Layer 4 of a small transformer language model trained on English Wikipedia (18 layers, counted from 0, width 128).
A neuron's activation on a vector x is squared ReLU(weights . x), where the dot is the dot product.

Input weights of the MLP neurons that the questions are about. A number n stands for n times 0.0011.
n5: -64 -55 32 125 40 158 -6 118 -96 -120 -177 101 141 18 9 -90 65 -3 45 14 -17 -63 -197 -69 -159 -8 -51 -120 -67 -21 -12 5 58 36 -6 -19 156 111 87 117 0 59 13 -119 -132 6 128 -91 -20 60 -134 40 61 -134 -57 28 22 -90 154 14 38 3 105 75 45 95 -126 -24 -46 25 22 30 77 71 115 -17 -3 -53 -18 140 10 29 -145 35 25 -98 95 -24 26 123 -91 79 -49 -139 -41 110 0 54 -162 104 79 72 -73 -66 463 54 -72 -70 103 -91 -11 -62 82 33 -5 123 47 107 -18 -80 38 -47 -69 -85 41 -69 110 -327
n13: -37 -12 -29 6 113 33 10 92 -36 89 38 -147 116 156 58 -72 105 -143 103 34 -104 77 71 -101 86 -185 35 21 -167 -146 -201 110 88 50 57 36 210 119 101 -94 93 214 60 74 -53 -47 -144 -44 -73 -67 -106 -45 54 -115 -81 6 138 -132 -3 -64 218 -345 132 128 120 157 -34 10 -46 -166 151 -17 155 -103 -83 129 -102 25 -139 101 -40 27 -44 -150 111 -110 -85 -67 10 -92 -58 65 -219 -98 38 -193 -23 107 -3 46 -54 17 -32 122 72 97 100 188 36 -12 -87 -160 -79 -17 -78 -132 108 50 -104 180 116 -82 -64 -100 213 -63 -57 -71
n22: -113 -55 65 -138 -211 48 183 -26 -28 -89 41 -266 140 -10 -45 19 -15 -114 59 18 -230 38 -124 45 149 66 -118 49 371 -63 -57 4 -155 59 -79 -131 54 -44 75 -130 -29 -230 -235 45 -181 48 165 34 17 -44 -22 -16 38 72 31 -106 -61 -29 38 -8 163 -334 -74 271 266 94 63 298 34 161 152 27 59 136 108 11 -47 99 256 179 17 35 438 -243 18 -218 86 46 -204 77 -11 -42 -47 -68 31 18 31 -36 88 247 144 108 38 -107 -4 20 -41 -4 35 -134 -123 -12 68 28 -64 204 123 21 49 -117 42 -70 -172 224 70 101 77 -50
n28: -72 9 105 93 -93 42 -121 74 -181 300 32 -236 121 12 110 -13 77 9 86 87 -240 12 45 -114 174 -18 32 39 -73 -106 -94 -135 7 44 129 0 -97 -79 -41 -38 22 168 82 -147 -7 -250 -6 -11 -89 70 -55 118 40 104 78 -76 145 48 0 -62 79 -111 -14 146 9 0 20 7 63 202 131 108 22 -158 -15 217 -211 -25 -114 257 96 -63 -60 -93 68 -353 -6 98 39 -77 -226 72 -16 86 -44 54 88 -4 25 3 32 96 -40 -27 28 -10 -208 96 80 -100 41 -95 -7 -252 35 36 100 -27 -105 -72 10 -204 85 -140 13 12 -118 -114
n53: 100 151 78 0 -201 112 111 -8 -50 -189 78 0 3 115 -103 37 -149 -51 196 -80 -50 -18 3 -124 -66 0 -53 -137 49 -103 11 -60 78 -49 14 -30 158 -78 0 223 -26 -229 -6 -130 7 42 -72 4 213 91 47 68 124 -89 -192 117 -41 33 92 0 101 111 160 266 -84 59 56 126 -54 -72 -11 -80 150 19 6 -104 109 -124 183 -261 -68 81 -41 -115 105 94 -92 -44 -60 -134 120 96 0 -38 27 214 -27 285 -274 139 196 96 -93 -95 89 52 -74 -72 -3 10 -106 91 -103 98 -130 0 125 104 -32 60 14 -15 -181 78 170 -109 -263 -102
n113: -18 -119 108 80 -184 43 27 -17 295 167 -123 38 -59 145 -191 49 113 -21 -14 245 -179 -169 51 -75 84 -17 40 32 32 86 8 -84 112 101 -15 212 -47 132 73 -40 -29 -99 86 20 105 301 -11 -189 80 27 -103 240 71 -250 177 -101 74 94 -22 89 -149 115 -19 66 34 57 197 -23 -142 -8 83 -187 182 -27 -151 221 138 -117 160 44 -267 -45 251 4 -42 -92 73 153 70 -42 62 -44 4 -56 -47 -163 -117 296 32 -60 -154 -67 -160 -121 98 -19 107 38 30 71 -184 168 4 128 166 -248 21 179 -139 -111 -15 -134 -46 94 274 -75 -130 0
n181: 88 8 48 -26 -46 132 79 -141 -77 27 -135 60 32 45 149 27 -17 -25 59 -28 -166 -64 5 -98 146 84 20 79 37 -30 -111 78 -50 232 138 212 -48 -68 -9 -35 48 79 -98 81 -167 -154 209 -37 90 -85 50 -25 -7 -116 -122 20 -128 -213 -71 109 -21 25 -78 132 98 186 40 92 -122 -113 -69 82 89 -159 -123 -273 53 96 67 19 83 -8 15 -109 34 -6 56 91 -162 42 105 -11 -135 -17 -19 26 215 28 -189 42 23 -59 -82 -71 178 31 -194 18 9 11 104 38 -47 -49 -19 -59 45 27 18 82 -54 -65 -70 208 18 141 -29 -87
n211: 152 21 220 55 115 106 -54 -290 86 -115 12 -208 73 63 160 150 13 65 -115 -60 -156 54 -30 -309 -16 94 -52 -71 -74 -165 -64 -53 -205 227 -31 107 80 86 21 -54 194 153 -92 70 -7 -74 35 93 235 80 85 -25 48 -45 116 -144 -125 -216 33 30 89 -42 36 -24 83 -31 79 38 -150 0 33 116 15 -70 78 -43 -97 61 -47 117 -164 137 73 16 47 -88 -25 62 -158 -141 46 -100 82 31 -30 26 -116 35 131 96 -105 -20 -77 -146 94 48 53 104 135 -127 -145 -274 -11 186 -107 33 60 -111 -40 125 118 80 -27 112 261 40 19 -41
n261: 148 33 44 125 -269 127 49 -203 -121 53 -202 -154 71 210 43 159 155 22 -58 -170 132 159 -18 -124 -20 11 163 38 127 4 -242 -276 -79 -146 -152 93 4 76 181 -108 -183 49 -187 -4 -47 -207 -27 -99 76 57 177 -46 106 -94 177 -322 270 39 -152 217 36 -38 -50 99 121 -45 12 16 -56 -135 163 37 150 -178 68 -236 -11 -60 85 239 -67 -128 351 -143 64 -249 -11 -33 -229 -238 -180 -47 -30 11 146 -19 -96 5 73 104 -150 41 48 249 -67 201 28 77 158 -38 -151 115 -71 62 -138 -158 87 -72 14 83 89 -135 -107 96 57 -113 35 19
n275: 40 277 70 -79 -13 147 -21 174 -148 223 -81 26 90 426 -58 -143 170 -101 29 206 -44 6 126 -115 171 -6 14 -37 -192 160 -197 150 -24 -77 119 132 -34 54 -130 16 -17 64 68 115 110 -27 -40 0 -20 172 -320 100 39 -186 216 198 56 54 -35 -52 -38 144 62 40 64 -18 256 22 21 74 -89 -111 81 -99 7 -52 40 -109 82 11 4 -10 -86 -30 -53 118 56 -140 139 35 -96 10 209 111 59 20 -34 114 -182 203 107 21 -15 11 7 4 -48 233 67 93 30 -127 0 54 -124 -93 116 -164 63 -114 -21 23 -61 -15 -132 -122 -230 76
n304: -35 13 163 7 -145 71 -19 -75 160 -173 36 -188 -37 51 -51 -115 4 -180 -121 -109 -152 157 94 -138 210 -68 -176 -75 -7 132 -91 45 7 -100 -11 45 56 -163 172 40 21 -167 -78 -152 -16 -68 -100 -83 -121 -17 4 117 169 -40 57 46 -3 -168 15 81 129 -125 -181 69 -3 -15 168 -38 -219 86 369 -136 -61 -9 -49 -135 -17 -56 189 -202 -58 -44 426 108 91 -170 -76 31 -184 37 -36 178 -39 -215 109 -277 235 -13 25 -170 75 -38 114 -77 31 -87 -15 -26 169 -11 -63 305 -195 -88 -20 62 67 84 -51 92 -139 125 -46 121 -200 88 75 160
n320: -44 -82 -22 112 -8 150 41 -211 -194 -119 204 80 -43 82 -79 12 -42 55 -90 53 39 151 20 71 36 -26 36 23 -45 108 -79 -49 -19 -93 -125 -38 -192 27 121 -114 -199 -63 -20 -99 57 104 -6 -226 108 -80 -116 -3 28 39 -166 -15 -134 66 -78 86 182 16 -34 13 -85 -16 42 -19 31 -69 185 32 130 43 -254 61 -53 60 -9 143 -38 -20 258 96 -12 22 174 -90 -37 -270 -88 -8 79 -6 149 36 25 54 -51 217 79 19 123 -42 -36 -48 114 -50 145 15 65 -182 82 29 -17 40 97 -14 -102 104 -6 20 -83 152 161 94 -298 15
n353: 47 78 18 -63 -120 235 -149 -141 -52 -32 151 144 18 192 140 21 -197 56 -45 -128 -154 -48 -93 -194 -24 -263 -180 -83 62 -212 26 103 -81 188 77 16 95 -68 -81 38 -78 -95 134 -142 127 -68 34 -228 44 -6 42 142 150 125 238 205 -264 58 -18 -18 -205 -75 201 -37 -82 11 -70 15 11 -233 -28 -120 55 -87 -221 77 -289 50 -65 -255 44 -52 39 194 -144 -15 136 -56 -74 -29 49 42 98 17 44 76 -38 120 48 -60 -12 46 121 111 -22 -131 -74 -14 -40 81 40 30 60 -63 136 -84 30 -22 -46 165 -159 -93 -58 -279 123 94 0 60
n359: 148 25 -62 216 -107 170 -89 63 -17 -38 -44 -57 108 207 -55 -84 18 -212 23 -29 25 166 -53 68 30 -125 -78 86 -120 -23 -268 -9 -87 69 -164 38 31 42 58 120 116 -16 -20 -141 -91 21 -242 -73 91 183 132 66 124 -3 -122 6 196 -42 -22 31 -71 13 18 183 29 95 51 26 -31 -270 -27 67 165 -38 -126 -107 -59 -44 136 -53 -104 63 213 -120 -88 143 -32 -32 22 -141 30 68 -27 -76 61 -241 94 -29 0 -22 -79 109 31 97 -46 70 25 13 6 30 32 23 -173 -64 -144 -77 144 110 105 132 -25 81 -99 85 -10 34 -232 -70
n382: -67 -155 121 -105 168 119 75 -159 -46 -139 -68 -207 -53 135 63 -3 -166 -50 67 -146 -374 -76 48 -73 -98 89 107 -43 -68 -107 -146 -75 -157 55 -145 86 33 192 59 -90 64 -147 -132 70 -29 148 52 -271 8 -84 -23 159 82 -85 -31 58 -75 71 13 46 -53 28 25 -31 71 17 21 -38 -208 199 4 -31 -44 73 -101 172 -28 195 -72 118 -161 187 33 -148 -76 -274 -53 159 126 0 -122 -40 -156 35 -137 -215 78 20 -81 30 -88 -135 -74 0 -74 79 -7 162 139 0 -16 -18 173 59 68 -116 3 -124 -148 -156 -20 40 10 29 0 0 -172 -41
n394: -214 -216 88 7 -12 60 167 111 84 265 -27 9 -34 111 90 37 -63 95 22 35 105 55 98 -133 56 0 254 -4 7 143 -4 25 -3 42 130 140 -97 94 -63 -58 19 35 -31 -46 -62 -98 -23 -19 244 164 -100 18 102 -34 77 -144 -3 43 75 -20 -41 165 212 -81 53 -45 123 70 -92 -187 -90 -166 -109 105 -112 70 -99 249 -76 -76 -27 -93 -149 0 150 14 216 146 -57 -14 63 -139 -116 -54 30 171 -279 115 105 227 -92 -125 -30 -127 -21 -17 -50 -41 189 -52 -113 -218 -154 67 6 84 71 0 35 -40 -52 7 -10 7 256 -6 -247 41
n419: 190 67 225 166 -255 52 72 33 92 34 88 -92 -33 37 141 0 22 -52 57 -119 -93 -3 -243 57 29 -24 161 -169 28 14 -137 -114 81 -142 -240 123 -185 -145 80 -76 63 -57 170 30 0 -223 -32 -50 108 -178 -29 -27 143 0 228 103 -17 -221 78 80 206 43 106 50 295 87 -76 -8 -44 -102 53 117 139 -129 -316 -255 -178 60 60 229 -25 -64 203 35 129 -64 62 -24 -216 -15 -40 -50 -238 -111 10 -64 -73 17 71 48 -32 -13 138 15 81 91 -157 198 -4 -109 -35 35 183 122 0 128 38 80 -105 -15 -34 -201 49 101 -105 -71 -139 -111
n441: -95 -117 -90 246 21 4 -83 -66 -74 59 89 -116 -54 45 285 -93 -229 -42 9 -6 125 50 12 62 35 -85 -19 -189 -152 21 14 24 -32 -53 107 291 -14 189 -3 -64 123 152 142 -18 -80 9 -130 62 156 78 6 -116 122 -85 17 65 -182 -109 -87 -3 -42 -14 -68 73 202 -20 -50 10 10 0 157 -23 -29 147 -33 -16 -213 237 69 -31 7 -148 -36 155 -125 105 27 -117 19 111 19 111 -144 64 9 0 -17 23 3 35 31 -219 -252 -3 -24 -10 -156 -3 42 114 -24 -24 105 -154 -69 163 64 -96 3 -131 33 130 -20 -169 211 27 -97 -133
n447: -72 -74 -136 -144 -108 29 -15 46 40 -129 38 -112 100 22 -108 -90 -96 -16 31 173 158 8 -110 -71 212 42 -39 -28 -95 -88 9 108 -104 6 122 61 104 191 -33 39 -41 -305 -37 -87 -113 -42 72 -45 65 31 -162 235 129 -139 -92 45 92 3 9 152 3 -6 -85 39 -80 -15 3 -45 41 -116 144 -210 131 7 -38 -3 52 -28 -6 12 -16 101 21 -44 -8 -95 -97 27 69 -6 62 39 -33 -52 -49 -17 150 -40 -106 55 -41 12 134 -280 21 -6 74 -20 -108 72 88 71 58 -147 80 3 38 -162 160 60 6 -82 42 -41 148 -148 -143 46
n465: -73 31 66 176 91 40 81 78 -102 137 -114 -70 89 87 -34 -138 138 110 -38 125 51 -94 -56 -25 88 -25 111 77 -97 -254 -48 -39 -7 -63 -121 -35 -15 -50 -53 50 202 -71 35 91 -15 23 7 144 221 -3 -198 -88 138 138 -75 -13 -140 44 -249 120 52 -62 35 0 -184 -21 -39 36 -31 -245 210 -170 199 31 -156 -89 -101 11 -21 122 -224 -22 47 101 95 -177 62 71 27 -179 -112 94 -33 -91 157 37 99 -16 97 -62 -70 -152 137 -216 58 -195 65 45 -179 -125 -102 52 -66 -168 218 188 66 116 -224 10 39 -68 -21 204 32 158 -194 23
n470: -24 -92 11 -92 -83 124 56 53 37 62 -10 37 140 9 246 -214 187 -71 0 7 -54 177 -154 -20 -71 129 218 89 157 -120 154 51 76 136 -49 -36 172 -118 164 -235 -52 4 -90 162 82 73 21 77 142 -117 -264 -184 173 36 246 31 170 105 -141 43 -29 -38 -113 -22 53 56 -64 52 51 -12 160 33 68 -109 -24 -21 -161 -27 -122 12 97 220 -75 -7 99 19 153 81 -280 -92 18 -105 89 -235 -42 -99 -3 106 150 4 0 37 263 -15 190 -19 -111 187 59 -52 93 -232 309 19 64 83 83 161 6 -168 -11 -264 -45 -103 52 -56 4 7

Each question shows a token from some text and the vector x that enters the MLP there. A number n stands for n times 0.018.

".": 21 -17 46 -8 22 -71 21 32 -15 -9 -27 -53 -77 -73 -52 16 -40 41 42 -6 19 -3 -43 -9 22 -20 10 -94 -69 -31 -5 25 -22 32 17 -19 11 -56 -104 -22 55 1 19 96 -1 -12 22 -17 14 -8 -23 7 -376 -27 66 13 -9 7 -31 -8 46 -7 8 -67 -44 -23 -26 -19 -11 -24 -17 -3 -32 -22 87 -42 -11 47 62 0 -6 69 -52 19 -11 57 -71 40 -39 -20 96 -11 0 4 39 10 -34 -24 -48 80 0 21 -10 -35 -16 35 2 42 87 42 -21 -32 -8 -25 -23 22 -233 -10 20 -69 -29 17 74 -25 -59 -3 -59 62
The neuron with the highest activation: n211

" had": -19 -7 -16 -19 14 -126 1 19 11 13 -37 36 -63 -169 -113 8 -46 -56 1 9 119 -51 42 67 6 40 45 -47 71 27 -30 -31 7 -48 1 -13 -15 -35 35 -7 -16 -65 -3 -20 -11 -54 9 -30 -7 36 -77 58 -139 -97 -9 43 26 -103 45 -35 64 -50 72 -43 29 -63 29 -57 29 -24 6 -45 -22 -106 -49 -19 -41 31 -33 -23 -14 -21 -81 -47 -61 35 43 28 18 39 123 -43 -68 -19 18 43 -29 28 34 -32 57 -78 -15 52 10 -100 47 14 -15 1 -51 67 -53 -56 78 16 -204 -96 26 -29 -16 7 -5 -121 39 84 72 -23
The most active neuron and its activation: n394, at about 0.83

"ington": 104 38 34 10 46 -56 8 42 25 -80 -28 -11 86 -130 -20 7 13 32 -38 100 12 0 12 15 58 -74 89 -3 -30 -81 29 27 49 12 -28 4 55 70 115 23 -110 16 44 -30 1 -2 -24 -6 -66 -53 -12 -39 -231 5 -11 -5 -1 -6 38 -29 12 -38 -87 -10 15 -52 -70 -69 29 -64 -87 24 -1 14 -63 -28 45 35 -73 61 88 -58 28 -67 48 -51 14 -21 82 -43 -29 -9 -20 -79 26 41 53 -80 12 30 -44 12 -14 -5 -99 -9 16 -35 26 40 65 -19 -22 11 22 -56 -230 7 -13 -17 -7 -18 36 -22 6 -78 5 89
The neuron with the highest activation: n13

"ine": -20 11 77 -7 73 -203 -10 33 11 25 -56 97 41 -82 -57 8 45 57 -25 124 38 60 26 50 -51 55 -47 14 -61 71 20 14 9 -10 -5 -21 -4 17 94 23 67 -31 43 4 21 -1 -61 69 38 -10 -68 -45 -256 18 -18 -18 -42 102 -24 -12 -28 -51 -29 -20 -89 -65 -44 -5 36 -19 -49 -84 -51 51 54 -43 -70 21 -27 -81 -6 -100 -4 34 27 66 -79 -29 -4 38 -24 -45 -3 -57 17 52 19 -74 25 25 -20 -46 -53 -15 -44 -66 -18 30 36 50 -1 26 -3 -31 67 17 -169 42 9 -31 -3 17 1 -14 60 -30 -40 14
The most active neuron and its activation: n465, at about 1.7

"in": 22 35 13 44 11 -187 -24 56 3 16 19 88 51 -157 -6 17 -15 44 -42 3 90 8 12 57 96 -17 -35 19 33 -51 39 38 5 -9 -44 -68 -34 -32 29 41 -12 -22 8 -31 -17 -31 27 30 -4 7 -26 20 -252 43 -44 40 -20 96 30 50 12 -20 31 -27 -62 -76 70 -24 3 41 2 -12 -53 -22 -19 2 -45 -12 -56 65 2 -67 23 62 67 56 -100 46 36 -38 -13 -10 23 4 -30 24 0 -161 -9 -74 47 5 -14 31 -68 -98 41 -23 -4 71 6 13 -32 13 -10 -41 -216 -33 19 13 44 -13 2 13 63 28 -41 40
The neuron with the highest activation: n465

"ities": -80 -25 -37 25 -40 -100 13 29 -16 60 94 -37 21 -140 67 32 26 22 1 -10 4 45 56 46 -31 -10 11 -37 -26 -36 12 -50 70 52 22 -58 96 47 9 -12 -96 28 46 19 -15 67 -29 25 -64 47 36 11 -261 2 51 -11 57 44 -13 24 22 7 -36 8 12 -21 60 -45 67 4 -31 9 -21 10 -15 73 -10 -3 -52 -21 -35 -4 -15 27 -24 -61 -32 -56 26 -14 -2 -76 -33 21 69 -36 33 -101 -21 1 -9 51 23 -34 -75 -25 -38 6 14 44 -17 -44 31 -61 45 -36 -274 -75 51 -66 36 46 -7 -100 0 -77 13 21
The most active neuron and its activation: n28, at about 1.9

"ic": 11 27 3 -33 54 -89 -14 -33 23 30 63 92 -115 -151 53 100 -61 24 -59 -101 45 47 106 48 41 -68 -60 -10 -21 -38 -2 68 -56 2 -26 -35 66 34 -39 50 -22 -26 9 -59 1 -44 -19 -8 -7 8 -25 -23 -130 46 15 -10 -36 52 -53 -43 -68 -114 30 -5 -66 21 33 49 -11 25 0 28 40 -60 72 -11 19 58 -19 42 -86 -88 103 10 21 16 -10 32 -29 81 -9 -50 64 65 -114 16 -64 -87 -28 -54 -70 -46 -10 99 -79 -56 36 11 56 108 107 33 6 -50 -15 22 -141 -9 82 15 25 41 64 23 -10 8 -30 49
The neuron with the highest activation: n353

"ies": -92 -49 0 10 -12 -189 -39 100 53 51 44 -43 48 -95 23 8 15 -35 64 14 2 35 80 53 -4 -28 -11 -6 3 -10 -8 17 53 -5 55 -9 65 -41 28 45 -15 -7 24 41 -6 53 -42 -19 -68 34 -36 -2 -276 31 -61 59 -8 120 28 6 119 -12 -58 -2 -2 -103 82 5 21 25 -37 2 -93 -22 -6 54 11 -19 -50 -5 -33 -60 1 -49 29 -13 -59 -53 30 0 41 -36 -15 21 40 30 -6 -54 -15 87 60 -6 38 67 -10 -6 -23 -26 15 77 7 -82 -25 -21 15 -14 -204 -107 27 -40 33 13 3 -35 -9 -10 24 -24
The neuron with the highest activation: n28

" only": 30 -45 12 127 18 -152 -3 34 46 58 -11 28 -21 -103 -40 -14 21 -20 29 26 53 25 -31 61 5 44 -6 -21 -12 -14 0 6 41 -12 -46 34 -31 -20 -15 -45 -28 -11 65 42 -5 10 7 -40 35 15 32 -99 -243 -30 -49 23 44 -63 26 -7 97 28 60 24 31 -85 -11 -75 -22 -22 -133 -29 79 -10 -31 -26 -77 -61 -41 -37 -49 8 11 6 -43 40 17 43 40 43 27 -10 -55 25 35 -13 -28 -113 -13 1 14 67 23 37 12 -61 44 44 -30 20 38 123 5 9 -18 97 -250 -23 -27 -37 -2 -29 75 4 29 48 28 -45
The most active neuron and its activation: n419, at about 3.3

" the": 12 15 10 -49 20 -66 -25 -49 -8 -25 -62 -41 -29 -28 -16 40 30 15 -2 22 0 -8 -13 209 13 -56 33 -45 -16 31 6 2 -16 16 -47 -30 -19 19 8 10 -44 25 4 26 1 45 -15 32 78 -3 -45 39 -312 31 -16 -10 29 16 24 -31 18 22 3 9 -34 -67 32 -4 9 49 17 -27 9 7 -23 1 -10 8 -30 24 -10 0 42 -17 -12 -7 44 1 11 29 -38 29 -35 -30 -9 22 -15 -34 10 -40 -17 -15 14 -12 29 -2 -1 -5 24 -20 -9 20 -34 -16 -34 -14 -391 8 54 36 -7 9 -14 66 20 -21 -30 -52
The most active neuron and its activation: n320, at about 0.031

"ro": -85 14 -62 40 -10 -218 -99 36 -1 21 -29 93 -15 0 52 -13 55 18 -19 -24 59 -55 -38 24 45 6 -64 84 11 8 -27 -25 -51 -13 -9 -88 -4 -37 14 -12 45 0 57 20 -63 7 23 -29 -28 -22 -17 16 -270 38 -78 25 -60 34 0 38 5 47 20 1 -66 -85 9 -53 2 17 15 -49 -95 -25 49 -42 -6 -20 -7 3 -15 -81 -45 34 -35 -44 -23 21 4 -47 -13 -25 19 4 48 -27 58 -51 -30 -38 41 -64 70 -4 38 -1 68 -31 5 63 -48 81 21 -31 79 -54 -207 -31 -13 34 102 67 2 65 -14 -42 18 -5
The most active neuron and its activation: n465, at about 1.3

"uck": 42 24 4 -35 26 -124 97 63 17 -4 -93 57 89 -107 -46 3 8 -42 -15 87 100 -1 -83 -56 71 27 9 -54 66 -19 29 67 -28 -87 -2 -74 5 -8 -10 67 -45 1 64 3 -20 69 -23 -37 34 14 -8 49 -191 -44 -90 68 -37 -4 67 -60 55 -74 32 7 -13 -68 -42 -17 12 -52 -140 -77 37 -47 4 20 -53 -1 15 -51 -27 -30 -55 -67 67 22 -64 -47 -9 25 40 -8 39 -82 53 75 -8 1 -25 87 -45 95 -27 9 -89 74 28 -107 5 -13 18 25 -63 17 -1 -33 -158 23 -47 -41 -22 40 9 8 -26 -39 -58 2
The neuron with the highest activation: n53

" military": -57 -67 -56 -19 65 -60 7 64 -8 1 23 -45 -46 -99 13 69 -29 -20 56 82 28 31 49 105 -119 41 -22 29 -36 -20 -6 -5 22 17 53 -25 -47 38 78 -33 -15 -83 -27 -52 -55 29 -58 -27 -63 40 -12 56 -205 -41 43 30 8 2 -40 -19 -45 30 -21 -20 -33 -80 -100 -117 53 19 -11 12 11 -14 34 72 -39 27 -66 -50 25 40 -6 -76 -48 -12 10 -12 15 54 -39 -60 31 10 -36 -22 -29 -15 43 -57 54 -25 66 29 -97 48 0 -17 60 -11 73 41 -33 -32 -33 -24 -288 -88 21 -37 -48 11 -10 -43 29 -26 -28 0
The two highest activations, in order: n382, n447

" mid": 65 3 -66 -41 -17 -153 -6 97 57 33 10 -43 0 15 -37 -2 -4 -18 54 21 59 -1 -44 -10 -25 -29 29 -75 -5 -18 -14 -80 3 -54 57 10 -46 -5 27 24 16 8 9 44 -69 -32 -52 7 -31 -82 81 -1 -193 -26 -59 33 -42 13 -56 -16 -48 63 -77 23 3 -39 36 -41 -63 -20 -23 51 -2 -35 -70 -138 17 -95 29 -32 -6 30 -25 -85 -39 -37 25 -49 -115 56 -2 116 44 -30 -29 68 81 -11 -6 -55 43 17 -7 -59 30 -38 72 58 -69 -32 60 42 6 -47 2 54 -253 25 11 -23 37 -31 -4 55 0 -23 -44 86
The three highest activations, in order: n181, n447, n419

"ops": 3 21 29 -66 -48 -195 15 63 -17 -43 15 -71 68 -182 21 0 58 26 22 -19 -12 -18 30 -6 -62 7 4 -31 27 -16 59 -11 19 13 -4 -37 73 33 28 -1 -60 -31 9 11 -53 46 -76 -38 -91 33 11 25 -217 31 8 22 4 -32 24 -47 42 -34 -30 -16 24 -70 38 -20 48 3 25 26 -95 -58 -29 34 -91 -35 -7 -68 50 -35 -1 -4 -2 -1 -42 -17 -54 -34 0 2 -25 -21 53 32 1 -42 -65 46 10 45 45 34 -100 13 2 -13 14 65 -4 15 -29 -45 -27 -10 -297 -78 36 -15 31 -16 15 -75 -4 1 22 -29
The neuron with the highest activation: n28

"ly": 14 -11 -29 104 31 -126 -90 15 65 30 46 12 16 -70 46 -5 -7 4 42 -15 50 -25 17 43 -2 8 -65 -73 24 -82 -33 25 22 4 9 5 -13 18 -27 -15 -31 12 25 51 -43 -16 -59 50 41 -42 3 -12 -312 -41 -16 57 25 -20 -22 -61 22 -9 14 -56 35 -34 46 6 4 -11 -61 9 -65 -13 -2 -5 -34 -28 23 -40 -27 -11 11 -26 -18 -36 23 -58 -2 33 21 -61 -136 13 -17 -27 -58 -70 79 -53 16 8 48 13 -11 19 -23 45 2 83 0 18 55 -19 3 23 -293 -20 -77 -51 35 34 67 -37 -3 10 5 21
The most active neuron and its activation: n441, at about 2.3

" such": 26 23 -26 77 5 -36 -80 8 4 32 45 26 -34 -113 -66 -22 -35 -17 47 46 15 52 82 63 -46 -79 22 -2 -41 -7 26 -25 -45 31 -1 -73 5 37 -25 -5 12 -45 -46 -1 -38 42 -55 44 85 -8 30 -7 -244 -27 -10 43 79 -18 7 9 8 -6 -9 -26 17 -4 7 -14 -23 -49 25 -46 4 78 -9 -46 63 9 -23 -26 -40 -8 42 -22 -36 -3 14 -106 26 48 50 -41 63 73 124 -33 18 -57 71 -71 -71 31 65 -26 10 -51 124 -81 4 15 69 37 -89 -79 2 79 -229 -2 57 9 25 -79 82 -57 -34 -5 -65 -35
The most active neuron and its activation: n359, at about 1.3

"ass": 52 -8 -62 60 24 -60 -118 49 14 -18 81 39 -58 -123 -72 76 18 -5 -1 32 -27 -37 29 -50 -73 -47 -59 53 6 12 -29 47 61 -5 -2 -56 -29 -11 77 -9 -92 -11 37 -47 -8 8 -48 -18 -120 10 9 16 -227 38 -70 5 -34 3 52 -13 12 65 101 32 16 51 63 -17 6 118 48 51 20 -21 18 35 -67 -81 -24 -5 29 -38 13 9 -9 105 -24 -10 52 -8 -10 13 28 -9 -45 64 -21 -123 -67 0 93 49 -86 55 -60 7 -15 -33 -19 52 15 18 32 -41 -5 -14 -198 -4 -39 47 -66 -38 68 -34 -36 13 -56 69
The most active neuron and its activation: n28, at about 0.18

" should": -14 -50 -24 -53 3 -64 -68 51 -5 -29 44 17 7 -133 65 41 -42 13 -56 57 62 8 29 -12 -15 55 -33 4 78 68 11 -10 22 138 -54 36 23 80 -52 -12 -9 -54 -58 -29 -13 -16 16 -2 -46 -12 -19 2 -240 0 37 54 12 -21 19 -65 62 -73 20 32 36 26 -9 -30 17 -73 -88 -21 -46 73 -3 -91 -56 -24 -50 14 -43 -81 -83 40 -29 -40 -26 -44 26 -3 172 -3 18 -29 43 -73 44 8 -4 -53 52 31 99 13 -92 -60 40 -44 35 59 -51 -8 55 -5 0 49 -208 -11 -14 -22 -65 58 -20 -10 -4 16 -31 27
The two highest activations, in order: n353, n447

" season": -17 34 -54 19 32 -118 -9 61 -168 15 91 11 30 -77 8 -39 66 -19 44 14 9 51 -59 8 8 58 39 -78 55 11 62 -49 32 -83 19 44 -42 0 7 -52 -18 -38 14 -17 80 -10 -26 28 -88 27 -2 7 -253 15 16 -9 -1 -14 41 31 -77 -31 25 -32 13 -36 -21 -38 28 15 -55 -50 25 117 -3 56 -14 -27 -14 6 -16 60 -69 -6 3 32 41 -15 -22 17 35 -60 14 38 41 20 -18 -65 -80 -22 -3 16 53 7 40 -20 -36 -12 17 61 -31 -20 -44 -93 52 84 -277 22 -43 -17 -2 -2 41 -90 2 3 -45 -8
The neuron with the highest activation: n28

"w": 10 -45 -9 -56 -46 -152 -68 0 -13 7 46 18 71 -9 -38 -57 -40 -4 6 -20 13 23 1 -39 -26 -56 -41 -37 -12 -96 -37 61 47 22 22 -60 -12 -44 -26 -6 -38 11 2 -63 35 -47 52 63 -17 -65 9 -102 -293 6 2 44 -6 -1 30 17 -12 -5 55 40 -3 -51 -31 -19 13 23 -39 48 62 -59 6 31 -68 -14 -67 5 33 -70 -97 84 28 -10 -69 -7 18 -9 90 -36 -19 -23 31 46 -2 -62 14 -120 -9 18 12 94 14 117 52 76 30 40 -9 11 -67 45 27 22 -205 17 19 67 -4 5 73 -34 63 6 34 -8
The neuron with the highest activation: n353

"ch": 61 53 -13 43 -16 -143 -59 49 -2 -38 63 -4 -63 -51 -6 10 -41 6 15 25 -45 -6 14 -32 -76 41 -31 12 15 -21 37 -23 -34 -45 -6 -126 -15 -1 16 -103 -10 -54 -54 -20 2 -32 49 10 -15 -16 23 -70 -245 -12 56 -68 -3 24 -17 12 -65 42 25 -54 36 -75 32 -14 1 -30 -33 20 -26 -68 11 -41 21 23 28 13 0 -32 -20 -24 -10 -13 -107 5 -44 23 -50 9 -39 -44 1 53 -36 -140 31 -30 -78 79 -48 65 -71 58 -60 57 45 57 -45 40 -48 24 42 -93 -242 30 32 56 50 22 90 23 -19 -85 -5 4
The most active neuron and its activation: n261, at about 3

"W": 114 -40 0 -41 -32 -101 2 3 10 -20 -23 -51 26 -52 -33 -36 111 -6 -44 1 81 -22 7 -71 -41 -77 2 -42 -18 38 -18 45 66 -52 15 28 -29 25 32 -17 -44 33 84 2 54 -59 16 44 25 -60 -51 -54 -251 -8 48 0 43 28 -4 24 48 -70 63 9 8 47 -87 -20 -4 -37 -52 83 53 -17 -22 24 -4 65 -44 51 8 -13 -46 -44 0 27 -87 -40 -58 -7 84 -17 -9 -20 3 2 -28 -3 43 -57 2 40 -62 57 -38 101 56 23 15 -24 -5 63 -59 20 37 -26 -270 54 31 47 -79 28 29 25 52 -4 50 78
The neuron with the highest activation: n13